Layer 5 of a small transformer language model trained on English Wikipedia (23 layers, counted from 0, width 128).
A neuron's activation on a vector x is GELU(gate . x + bias) times (in . x + bias), where the dot is the dot product.
The model reads these tokens: "ed" " as" " Tri" "-" "ang" " Horn" "by" "." " Production" " of" " the"

The vector x that enters this layer's MLP at each token. A number n stands for (n - 500) times 0.0056.
0 "ed": 463,539,433,594,494,538,516,558,583,538,682,447,503,552,344,552,323,616,492,463,496,383,382,420,556,538,579,486,483,634,487,473,523,491,362,468,548,602,418,502,510,351,568,647,322,444,429,448,473,528,405,479,587,432,496,566,430,558,565,537,469,443,457,471,390,551,459,588,493,561,473,496,466,438,400,494,604,558,515,659,447,438,699,482,595,536,501,502,526,499,502,572,492,523,426,406,526,656,517,496,459,552,570,593,446,515,471,336,427,504,470,430,299,596,480,455,518,428,518,543,474,557,435,511,526,493,555,793
1 " as": 513,566,450,580,486,464,529,486,479,432,770,497,554,466,339,537,472,570,519,449,504,523,458,449,508,562,499,450,508,564,436,633,531,454,567,354,492,495,508,551,552,433,619,642,349,497,366,461,371,479,455,408,417,461,440,496,417,475,552,466,535,392,503,577,537,575,554,593,460,411,299,431,469,651,552,382,308,618,520,631,441,373,459,446,470,601,560,426,431,558,574,525,628,536,527,533,565,652,539,419,531,732,528,364,551,488,511,443,407,565,359,502,467,585,510,454,520,407,556,668,596,553,429,435,490,367,492,630
2 " Tri": 524,546,496,487,644,462,590,543,517,446,572,488,604,368,499,490,315,306,384,489,360,340,512,474,526,552,391,484,447,491,336,540,523,627,642,472,589,503,516,438,395,564,427,515,540,439,406,485,486,333,578,429,402,549,468,592,522,522,569,389,588,450,370,542,564,554,484,531,489,597,434,461,466,508,481,450,330,578,596,475,656,370,512,587,602,638,471,418,544,521,504,504,676,372,351,488,522,485,369,509,582,475,656,443,728,426,512,635,479,497,387,547,527,418,509,551,463,676,527,532,500,498,496,591,449,557,461,718
3 "-": 565,475,499,555,517,474,492,327,490,599,573,582,578,476,429,506,358,374,369,558,538,431,571,648,749,504,499,528,506,574,442,600,706,523,746,307,442,454,437,485,544,499,574,507,567,420,567,540,297,556,580,522,319,631,475,380,440,578,592,443,430,468,492,557,600,478,487,465,632,438,448,472,388,601,522,532,382,494,435,503,602,428,375,624,515,490,429,482,434,455,563,426,509,518,528,403,363,512,449,518,586,556,545,410,615,497,584,568,515,507,334,473,454,390,547,475,504,488,529,540,485,475,448,605,341,481,480,590
4 "ang": 593,412,347,574,539,439,579,465,539,571,555,531,537,552,384,536,393,428,505,460,416,408,631,586,544,409,430,409,427,580,636,473,818,557,442,411,370,359,426,552,429,429,456,443,529,521,558,381,621,596,583,544,391,478,362,469,530,606,534,386,426,492,405,426,585,533,455,492,607,502,492,637,425,431,632,446,526,621,396,514,657,443,520,625,401,559,648,640,495,417,497,508,610,567,317,325,327,340,539,496,556,595,531,455,602,585,650,510,504,418,481,452,537,377,475,648,468,471,522,572,517,487,465,506,497,416,491,587
5 " Horn": 454,437,531,452,606,490,452,502,548,381,633,550,467,377,338,463,306,559,451,449,610,455,474,507,580,587,378,498,372,486,573,502,607,557,525,392,533,506,471,398,473,596,404,645,425,457,435,595,451,537,512,424,565,454,494,439,507,667,515,562,556,653,395,405,501,531,485,548,486,453,548,465,633,347,620,558,431,517,481,413,554,336,631,618,540,504,483,380,679,517,561,602,629,415,468,554,343,437,523,452,579,455,610,447,667,543,586,525,409,473,400,504,591,395,473,598,395,581,483,533,583,587,407,273,433,558,521,622
6 "by": 458,499,420,516,407,442,472,564,354,499,616,513,578,281,594,546,564,473,509,512,397,547,561,320,591,506,376,547,529,550,541,537,676,480,553,495,455,570,342,580,513,523,439,429,538,585,405,606,418,612,588,503,475,555,568,460,543,614,547,432,452,583,468,478,344,518,485,439,405,457,493,533,452,330,726,472,393,556,627,435,540,414,497,661,447,539,490,505,578,479,587,365,631,584,411,573,471,474,384,529,495,606,426,368,578,525,491,368,542,597,336,461,462,462,487,489,535,597,579,520,612,605,505,428,503,430,335,636
7 ".": 498,495,538,527,478,431,437,565,438,563,712,421,407,608,353,398,473,415,417,598,567,463,498,461,556,545,534,428,461,342,489,586,610,519,384,426,638,481,478,457,520,324,550,580,630,488,468,422,548,652,458,451,434,452,513,633,439,508,525,425,554,480,716,618,461,453,505,546,474,571,477,397,467,546,566,635,478,547,505,476,555,521,489,539,477,417,584,594,507,483,637,517,589,498,485,431,528,489,505,516,510,665,454,508,605,408,493,436,426,497,376,595,370,408,365,577,439,521,608,532,402,468,493,403,375,555,569,664
8 " Production": 438,498,570,532,408,404,596,616,605,552,729,616,511,590,454,426,420,619,457,366,433,446,530,521,459,416,453,472,386,499,348,418,631,409,596,480,454,511,399,483,513,502,492,689,409,357,544,409,541,469,477,454,477,408,422,519,438,566,536,449,454,567,565,456,566,518,503,525,663,502,609,421,388,537,664,542,449,511,487,603,502,583,560,451,659,451,558,494,639,432,490,508,485,639,415,577,445,397,507,671,574,412,405,622,507,412,610,535,479,408,524,409,365,522,483,334,513,476,440,521,478,395,453,330,455,627,596,590
9 " of": 553,471,530,549,631,589,355,408,512,485,753,521,508,653,393,608,568,530,282,493,562,532,509,569,443,478,421,404,552,524,451,544,463,519,510,532,540,597,513,585,512,470,485,619,394,356,444,409,569,490,483,379,527,462,523,410,464,429,523,289,434,419,610,455,558,479,467,522,504,378,392,555,402,627,608,608,421,535,407,548,551,528,528,636,422,511,583,476,507,419,625,526,614,533,523,562,482,585,442,489,492,450,593,367,429,533,465,396,474,576,515,452,395,542,503,541,600,512,409,484,455,502,381,468,484,463,557,715
10 " the": 541,499,549,494,546,572,533,438,453,421,694,557,519,559,363,484,508,475,502,501,572,446,573,498,465,544,516,525,426,482,423,521,527,593,513,556,533,436,477,521,521,520,528,534,615,386,535,529,570,446,486,459,431,549,509,477,497,519,504,367,501,461,476,519,529,508,522,539,456,453,445,490,558,526,563,595,437,544,449,503,516,550,418,474,474,598,541,574,496,452,620,551,565,507,439,451,493,530,483,528,535,494,370,366,487,430,515,518,375,558,561,451,29,595,515,512,523,505,477,587,460,437,515,523,402,424,480,802

Each question shows the input weights of one neuron of the MLP. A number n stands for (n - 500) times 0.0018.

n170 gate (bias -0.075): 476,496,384,530,297,685,548,466,528,565,404,583,441,426,517,358,496,458,482,603,591,441,483,545,788,525,503,677,552,274,445,482,576,484,599,703,497,598,456,497,437,489,428,542,373,443,443,476,514,603,486,593,716,543,418,622,548,291,460,736,635,420,471,377,400,579,394,596,409,449,585,229,340,598,547,393,676,403,811,524,426,333,648,537,632,673,597,684,304,375,504,493,396,622,728,473,517,528,233,538,737,503,514,482,338,539,304,449,428,379,514,521,486,582,454,592,751,352,493,555,385,490,553,382,365,352,353,365
n170 in (bias -0.011): 435,484,404,588,655,394,309,525,396,512,327,557,557,472,462,497,520,453,359,584,462,490,247,468,373,728,547,458,600,547,653,567,522,365,583,629,402,560,500,472,674,471,322,350,406,506,463,671,441,491,561,463,357,548,559,445,403,459,457,497,434,544,597,494,641,484,571,512,512,527,404,671,563,430,325,403,356,679,453,420,449,434,659,594,683,457,459,716,555,503,623,643,362,611,581,524,434,554,572,593,569,597,510,464,569,637,645,596,771,573,329,418,205,481,535,481,421,200,402,497,586,540,464,513,550,494,573,418
Its three highest activations, in order, are on tokens 0 "ed", 8 " Production", 7 "."

n230 gate (bias -0.067): 418,526,265,458,444,567,769,310,565,611,511,356,431,669,536,341,428,587,526,593,639,751,388,460,448,315,569,611,561,616,331,646,540,325,364,444,420,667,603,672,344,559,643,657,482,552,567,587,300,457,456,611,639,474,543,702,532,420,507,594,680,645,470,398,547,532,691,260,514,496,482,500,547,741,261,500,365,493,236,457,526,478,436,448,475,486,384,256,627,493,719,383,482,553,356,570,464,388,540,578,325,493,592,384,242,591,552,620,450,437,515,388,528,481,779,574,391,536,576,411,616,486,369,225,630,518,511,453
n230 in (bias 0.040): 282,440,652,535,418,493,337,586,336,633,482,500,406,472,540,563,549,609,555,489,731,292,293,220,489,419,351,347,586,554,622,434,554,534,618,366,449,471,546,468,442,445,461,581,683,697,306,718,296,421,471,676,471,611,450,575,360,369,714,562,367,562,671,419,518,607,443,417,735,458,656,303,377,178,578,752,446,279,482,400,559,478,611,546,583,397,348,546,581,543,337,650,406,564,442,595,456,482,696,493,417,475,518,406,500,485,634,475,564,440,649,471,782,504,415,567,529,726,595,475,613,518,458,634,319,448,383,691
Its two highest activations, in order, are on tokens 10 " the", 9 " of"

n179 gate (bias -0.073): 517,486,323,708,365,684,450,443,527,513,538,419,301,457,659,638,496,727,668,393,466,446,503,391,553,490,273,532,513,574,493,251,304,529,445,635,554,415,666,621,453,562,647,620,614,427,530,531,172,560,671,400,523,455,477,381,470,527,621,436,581,408,764,544,513,523,454,510,362,461,384,486,551,712,457,550,715,563,540,732,390,368,376,513,463,381,497,460,589,527,503,607,530,480,561,470,595,531,629,207,363,493,607,472,423,329,410,464,380,421,248,425,365,434,709,625,351,503,639,560,523,604,549,368,527,483,534,443
n179 in (bias 0.034): 493,324,291,675,625,575,438,296,749,607,479,587,444,351,287,643,758,374,514,542,525,416,595,384,424,664,448,601,535,451,614,313,549,460,528,537,510,511,558,632,563,375,690,447,510,453,432,588,489,404,440,486,614,339,472,457,379,581,557,542,608,356,504,542,268,724,555,493,537,358,178,453,343,549,684,733,706,406,696,665,557,412,434,500,248,346,472,466,585,423,436,486,365,702,427,598,419,433,430,545,438,378,606,547,559,514,475,486,679,409,539,426,381,518,642,625,654,555,669,421,367,465,470,644,566,578,349,514
Which token does this neuron like most? 0 "ed"

n58 gate (bias -0.022): 607,470,567,519,799,651,415,510,623,484,408,462,279,640,638,611,443,500,650,357,627,532,468,468,533,707,683,398,592,458,347,474,542,396,497,481,535,587,418,319,477,543,576,636,627,313,453,600,537,462,429,751,519,562,484,424,567,500,609,384,398,668,484,442,557,626,497,385,404,341,459,477,622,438,569,564,494,503,434,314,585,719,570,407,574,767,478,516,516,474,556,588,487,487,478,609,677,619,490,443,452,634,507,454,532,289,648,249,567,425,603,332,622,516,409,329,548,662,552,430,328,411,466,516,567,425,410,516
n58 in (bias -0.004): 551,472,369,591,678,569,476,612,644,560,503,402,314,562,567,509,414,546,469,458,618,580,503,368,655,703,433,424,570,317,391,565,497,491,509,592,567,432,437,382,387,544,594,627,291,196,402,469,532,473,447,688,524,647,548,557,476,393,550,485,618,653,362,444,436,584,620,427,417,536,599,387,613,349,390,597,698,370,407,530,584,518,479,411,561,647,417,299,521,387,462,473,457,623,509,447,616,460,405,518,442,622,680,358,403,404,525,258,470,447,577,267,479,437,422,472,518,497,555,446,527,588,526,374,515,500,303,564
Which token does this neuron like most? 0 "ed"

n284 gate (bias -0.043): 315,402,583,439,435,565,628,355,458,538,477,281,691,454,382,578,440,570,587,453,545,577,235,481,388,533,338,393,657,560,551,542,506,482,678,612,261,382,597,402,430,549,371,365,494,637,531,500,537,434,339,446,594,516,617,312,642,519,632,363,408,423,461,603,427,456,434,610,454,658,319,503,554,410,587,601,476,559,717,634,140,602,538,414,663,447,538,547,578,443,513,679,528,575,658,636,430,522,627,466,440,544,532,622,639,481,333,609,465,448,583,551,494,503,393,536,557,516,468,371,534,623,445,411,351,542,414,386
n284 in (bias -0.010): 591,441,497,415,448,494,680,302,376,425,367,399,662,491,604,374,454,608,391,525,452,427,519,401,484,571,506,530,547,427,531,366,532,503,700,614,430,503,463,349,529,597,472,487,368,373,630,471,533,500,230,481,594,367,378,513,424,554,613,510,361,459,679,385,541,534,596,745,804,534,503,487,414,375,321,724,604,461,559,544,490,576,459,662,700,634,405,556,485,468,588,684,566,450,582,602,459,551,563,366,544,623,494,503,422,715,386,655,356,488,621,484,577,461,551,558,389,553,398,453,509,309,354,421,405,416,583,301
On which token does it fire most, and how strongly? 7 ".", at about 0.15

n262 gate (bias -0.128): 440,497,737,534,755,461,741,456,298,544,477,506,653,494,468,353,500,640,510,500,406,519,308,609,470,520,443,515,462,462,500,519,500,427,679,687,519,564,550,554,410,415,532,264,352,546,612,606,603,380,503,560,547,549,532,424,459,446,404,628,668,433,552,497,535,588,466,636,336,392,319,546,554,452,680,497,485,464,686,372,500,382,349,574,458,544,497,497,276,535,507,362,586,334,592,472,647,586,443,516,633,395,383,665,355,619,474,541,522,525,644,689,575,497,409,301,529,465,458,320,404,409,436,765,353,601,410,541
n262 in (bias 0.021): 520,573,401,559,497,452,556,631,408,510,517,419,821,579,378,524,461,629,613,684,408,490,310,388,384,382,625,477,410,470,711,411,703,545,483,487,459,537,570,450,686,362,550,428,259,687,576,391,655,247,428,577,440,368,440,493,530,524,415,520,681,351,556,722,430,497,510,617,477,418,377,590,459,364,697,345,541,486,643,497,435,351,376,448,483,599,537,477,507,514,434,743,483,298,584,411,568,381,558,540,490,615,194,654,597,657,281,642,477,425,707,551,503,528,541,673,500,527,412,460,312,610,387,581,483,552,510,483
Its three highest activations, in order, are on tokens 3 "-", 9 " of", 6 "by"

n201 gate (bias -0.072): 477,437,614,471,490,448,380,557,572,416,274,500,633,470,197,635,667,735,669,686,490,500,541,565,507,479,503,572,588,612,240,373,612,468,472,414,469,459,610,510,602,524,214,486,449,388,358,510,617,530,579,453,507,507,554,518,368,247,437,459,588,527,556,314,500,326,463,692,533,292,543,367,643,383,427,419,621,486,554,333,288,582,534,674,336,543,745,547,437,364,542,624,706,520,541,474,462,514,442,319,412,392,604,641,311,648,531,397,587,543,640,596,566,685,493,552,483,581,319,513,454,403,702,555,571,455,462,510
n201 in (bias -0.013): 473,643,394,644,347,518,497,431,314,627,429,594,723,297,437,536,529,632,231,438,705,419,570,584,507,436,476,467,693,371,652,648,385,464,511,425,392,402,616,445,626,393,445,595,500,525,619,465,522,562,158,424,521,753,607,500,403,444,588,535,379,594,443,401,490,558,592,645,561,294,520,421,232,655,666,479,435,468,435,425,557,490,259,510,395,432,695,428,395,577,375,593,670,746,542,578,500,577,559,572,476,413,535,586,610,419,432,572,469,632,518,636,639,790,592,421,531,324,433,665,520,589,407,455,531,351,318,427
On which token does it fire most, and how strongly? 9 " of", at about 1.6

n190 gate (bias -0.100): 573,497,631,417,395,418,535,487,442,766,529,590,490,575,695,706,393,616,643,338,545,410,378,439,433,549,500,503,471,429,328,523,522,430,464,531,474,545,550,583,728,461,392,545,452,520,666,436,544,595,429,303,494,316,548,537,717,116,444,506,513,516,619,555,417,513,447,691,450,450,365,523,625,571,525,586,374,663,639,320,533,532,500,320,391,472,420,437,328,465,507,560,586,267,350,578,458,571,384,443,421,510,621,483,579,549,497,685,554,543,513,526,350,467,425,549,468,599,477,563,459,700,506,622,587,777,461,436
n190 in (bias -0.005): 560,420,645,755,609,378,649,404,302,417,464,387,555,572,597,645,628,558,254,682,585,435,351,357,480,279,439,466,567,526,305,657,406,479,484,594,358,571,567,375,471,595,439,529,554,732,648,617,325,459,373,593,506,404,420,540,404,506,556,452,356,532,440,402,593,525,535,442,531,422,509,579,290,490,560,587,436,550,331,601,474,422,599,400,581,168,468,582,421,574,447,608,449,462,500,591,565,610,503,484,753,458,434,613,430,497,454,544,484,716,399,626,569,619,490,622,545,484,672,637,528,567,654,558,465,484,594,400
Which token does this neuron like most? 5 " Horn"

n174 gate (bias -0.100): 513,534,747,513,580,517,644,545,329,616,483,379,418,354,598,460,531,559,447,461,483,536,612,572,581,467,644,481,633,386,549,550,595,491,457,439,687,507,500,549,454,400,383,563,435,601,379,546,357,287,606,801,619,698,506,375,506,444,402,795,484,651,416,513,425,316,551,458,452,665,712,399,664,348,392,503,561,409,487,500,477,592,529,500,490,423,363,532,353,556,537,387,516,378,471,383,536,549,464,587,503,405,636,534,390,778,406,266,416,487,579,332,500,487,347,239,621,325,493,652,599,539,544,431,592,400,615,604
n174 in (bias -0.009): 510,543,309,538,547,353,602,519,585,529,314,610,568,645,490,500,480,380,563,639,652,618,513,336,470,550,419,506,461,585,623,710,718,726,497,459,568,572,583,600,428,470,552,457,413,497,424,490,317,445,352,574,487,390,529,335,590,464,362,565,500,588,246,368,597,401,538,571,664,509,557,383,363,487,411,455,470,625,455,545,447,467,645,585,774,459,516,701,459,344,607,407,419,615,397,440,493,533,568,567,632,594,507,433,194,388,553,580,500,330,706,510,548,366,536,363,435,535,628,249,497,584,640,344,445,669,572,461
Which token does this neuron like most? 0 "ed"

n125 gate (bias -0.053): 645,590,447,532,359,476,589,330,578,550,517,567,218,614,601,342,605,470,538,400,578,500,561,466,719,510,644,361,580,487,607,524,567,529,384,444,766,271,272,490,527,479,563,347,686,782,598,578,409,593,517,450,580,452,424,448,430,534,519,315,347,706,276,612,583,510,237,547,643,477,582,476,631,486,320,680,572,566,533,523,623,443,503,432,564,359,503,467,451,544,307,540,523,418,687,500,345,678,483,483,427,684,510,545,543,374,562,533,391,448,581,460,641,493,803,300,520,537,446,497,510,344,407,517,436,473,493,487
n125 in (bias 0.018): 398,333,785,497,379,703,558,391,470,538,421,402,636,465,432,482,608,479,560,497,449,402,512,512,393,567,435,580,655,538,482,365,470,523,539,621,485,479,549,521,571,400,315,461,573,436,572,506,528,491,692,415,415,494,652,561,421,598,406,559,447,432,591,494,447,386,488,465,477,635,451,318,488,252,592,650,439,595,477,480,669,527,626,483,257,523,204,425,486,441,442,596,591,526,482,537,444,381,553,579,444,270,434,543,503,386,552,567,591,546,607,363,546,594,500,376,381,365,408,453,416,573,528,681,606,449,607,645
Which token does this neuron like most? 1 " as"

n82 gate (bias -0.062): 738,543,460,411,415,686,422,389,542,544,500,510,389,485,688,350,324,583,795,649,516,404,679,458,606,647,337,524,569,612,551,539,356,551,432,615,522,500,632,456,465,591,323,384,645,526,500,590,450,541,419,431,519,399,374,493,500,481,349,449,411,385,490,365,528,644,459,544,500,543,641,641,570,477,602,582,401,563,610,384,519,618,557,423,771,403,624,541,341,217,422,475,456,463,582,537,634,344,561,409,513,490,587,395,424,278,526,494,522,411,545,455,652,696,581,324,503,614,500,352,413,465,402,602,344,429,417,544
n82 in (bias 0.013): 783,706,432,566,452,559,374,365,648,550,387,464,385,538,421,566,246,529,577,653,547,572,594,569,414,540,360,631,575,651,553,489,583,878,485,448,482,489,458,404,389,672,603,380,614,562,392,504,493,408,554,528,419,199,514,318,603,626,687,392,325,468,662,417,272,571,236,543,507,378,444,412,504,623,308,407,634,548,553,609,398,655,553,659,425,444,482,468,633,611,603,624,628,423,689,559,583,478,342,560,472,357,496,596,504,228,489,602,599,351,374,547,497,522,373,412,338,493,453,645,325,475,473,540,651,409,320,650
On which token does it fire most, and how strongly? 8 " Production", at about 0.13

n239 gate (bias -0.098): 561,671,420,223,358,461,371,651,542,346,365,635,462,443,573,645,612,441,578,476,655,563,378,490,572,383,569,620,394,240,452,447,653,493,655,524,695,737,350,417,476,217,497,454,582,258,598,580,522,380,518,648,503,361,397,299,600,545,644,628,372,538,607,647,559,497,480,476,426,429,371,646,556,514,405,403,552,572,404,347,539,521,572,497,587,486,514,381,564,663,639,398,531,282,369,409,650,594,448,630,631,455,585,403,397,363,561,571,671,698,668,521,426,333,444,301,684,500,545,359,392,665,523,583,434,609,381,465
n239 in (bias 0.023): 436,553,572,480,564,338,328,486,566,772,605,500,335,530,596,532,410,562,493,435,580,427,659,632,561,296,614,500,527,638,408,364,600,618,419,476,603,548,419,387,479,626,592,354,749,539,530,683,471,347,441,490,507,588,439,461,408,438,613,521,442,566,652,409,408,385,334,391,366,814,527,475,448,573,473,613,503,365,588,524,528,352,483,517,583,581,390,595,255,510,511,595,538,514,435,390,749,572,293,463,783,603,444,326,722,664,574,433,333,377,410,614,644,656,476,567,161,667,503,415,530,456,464,503,559,560,611,442
Which token does this neuron like most? 2 " Tri"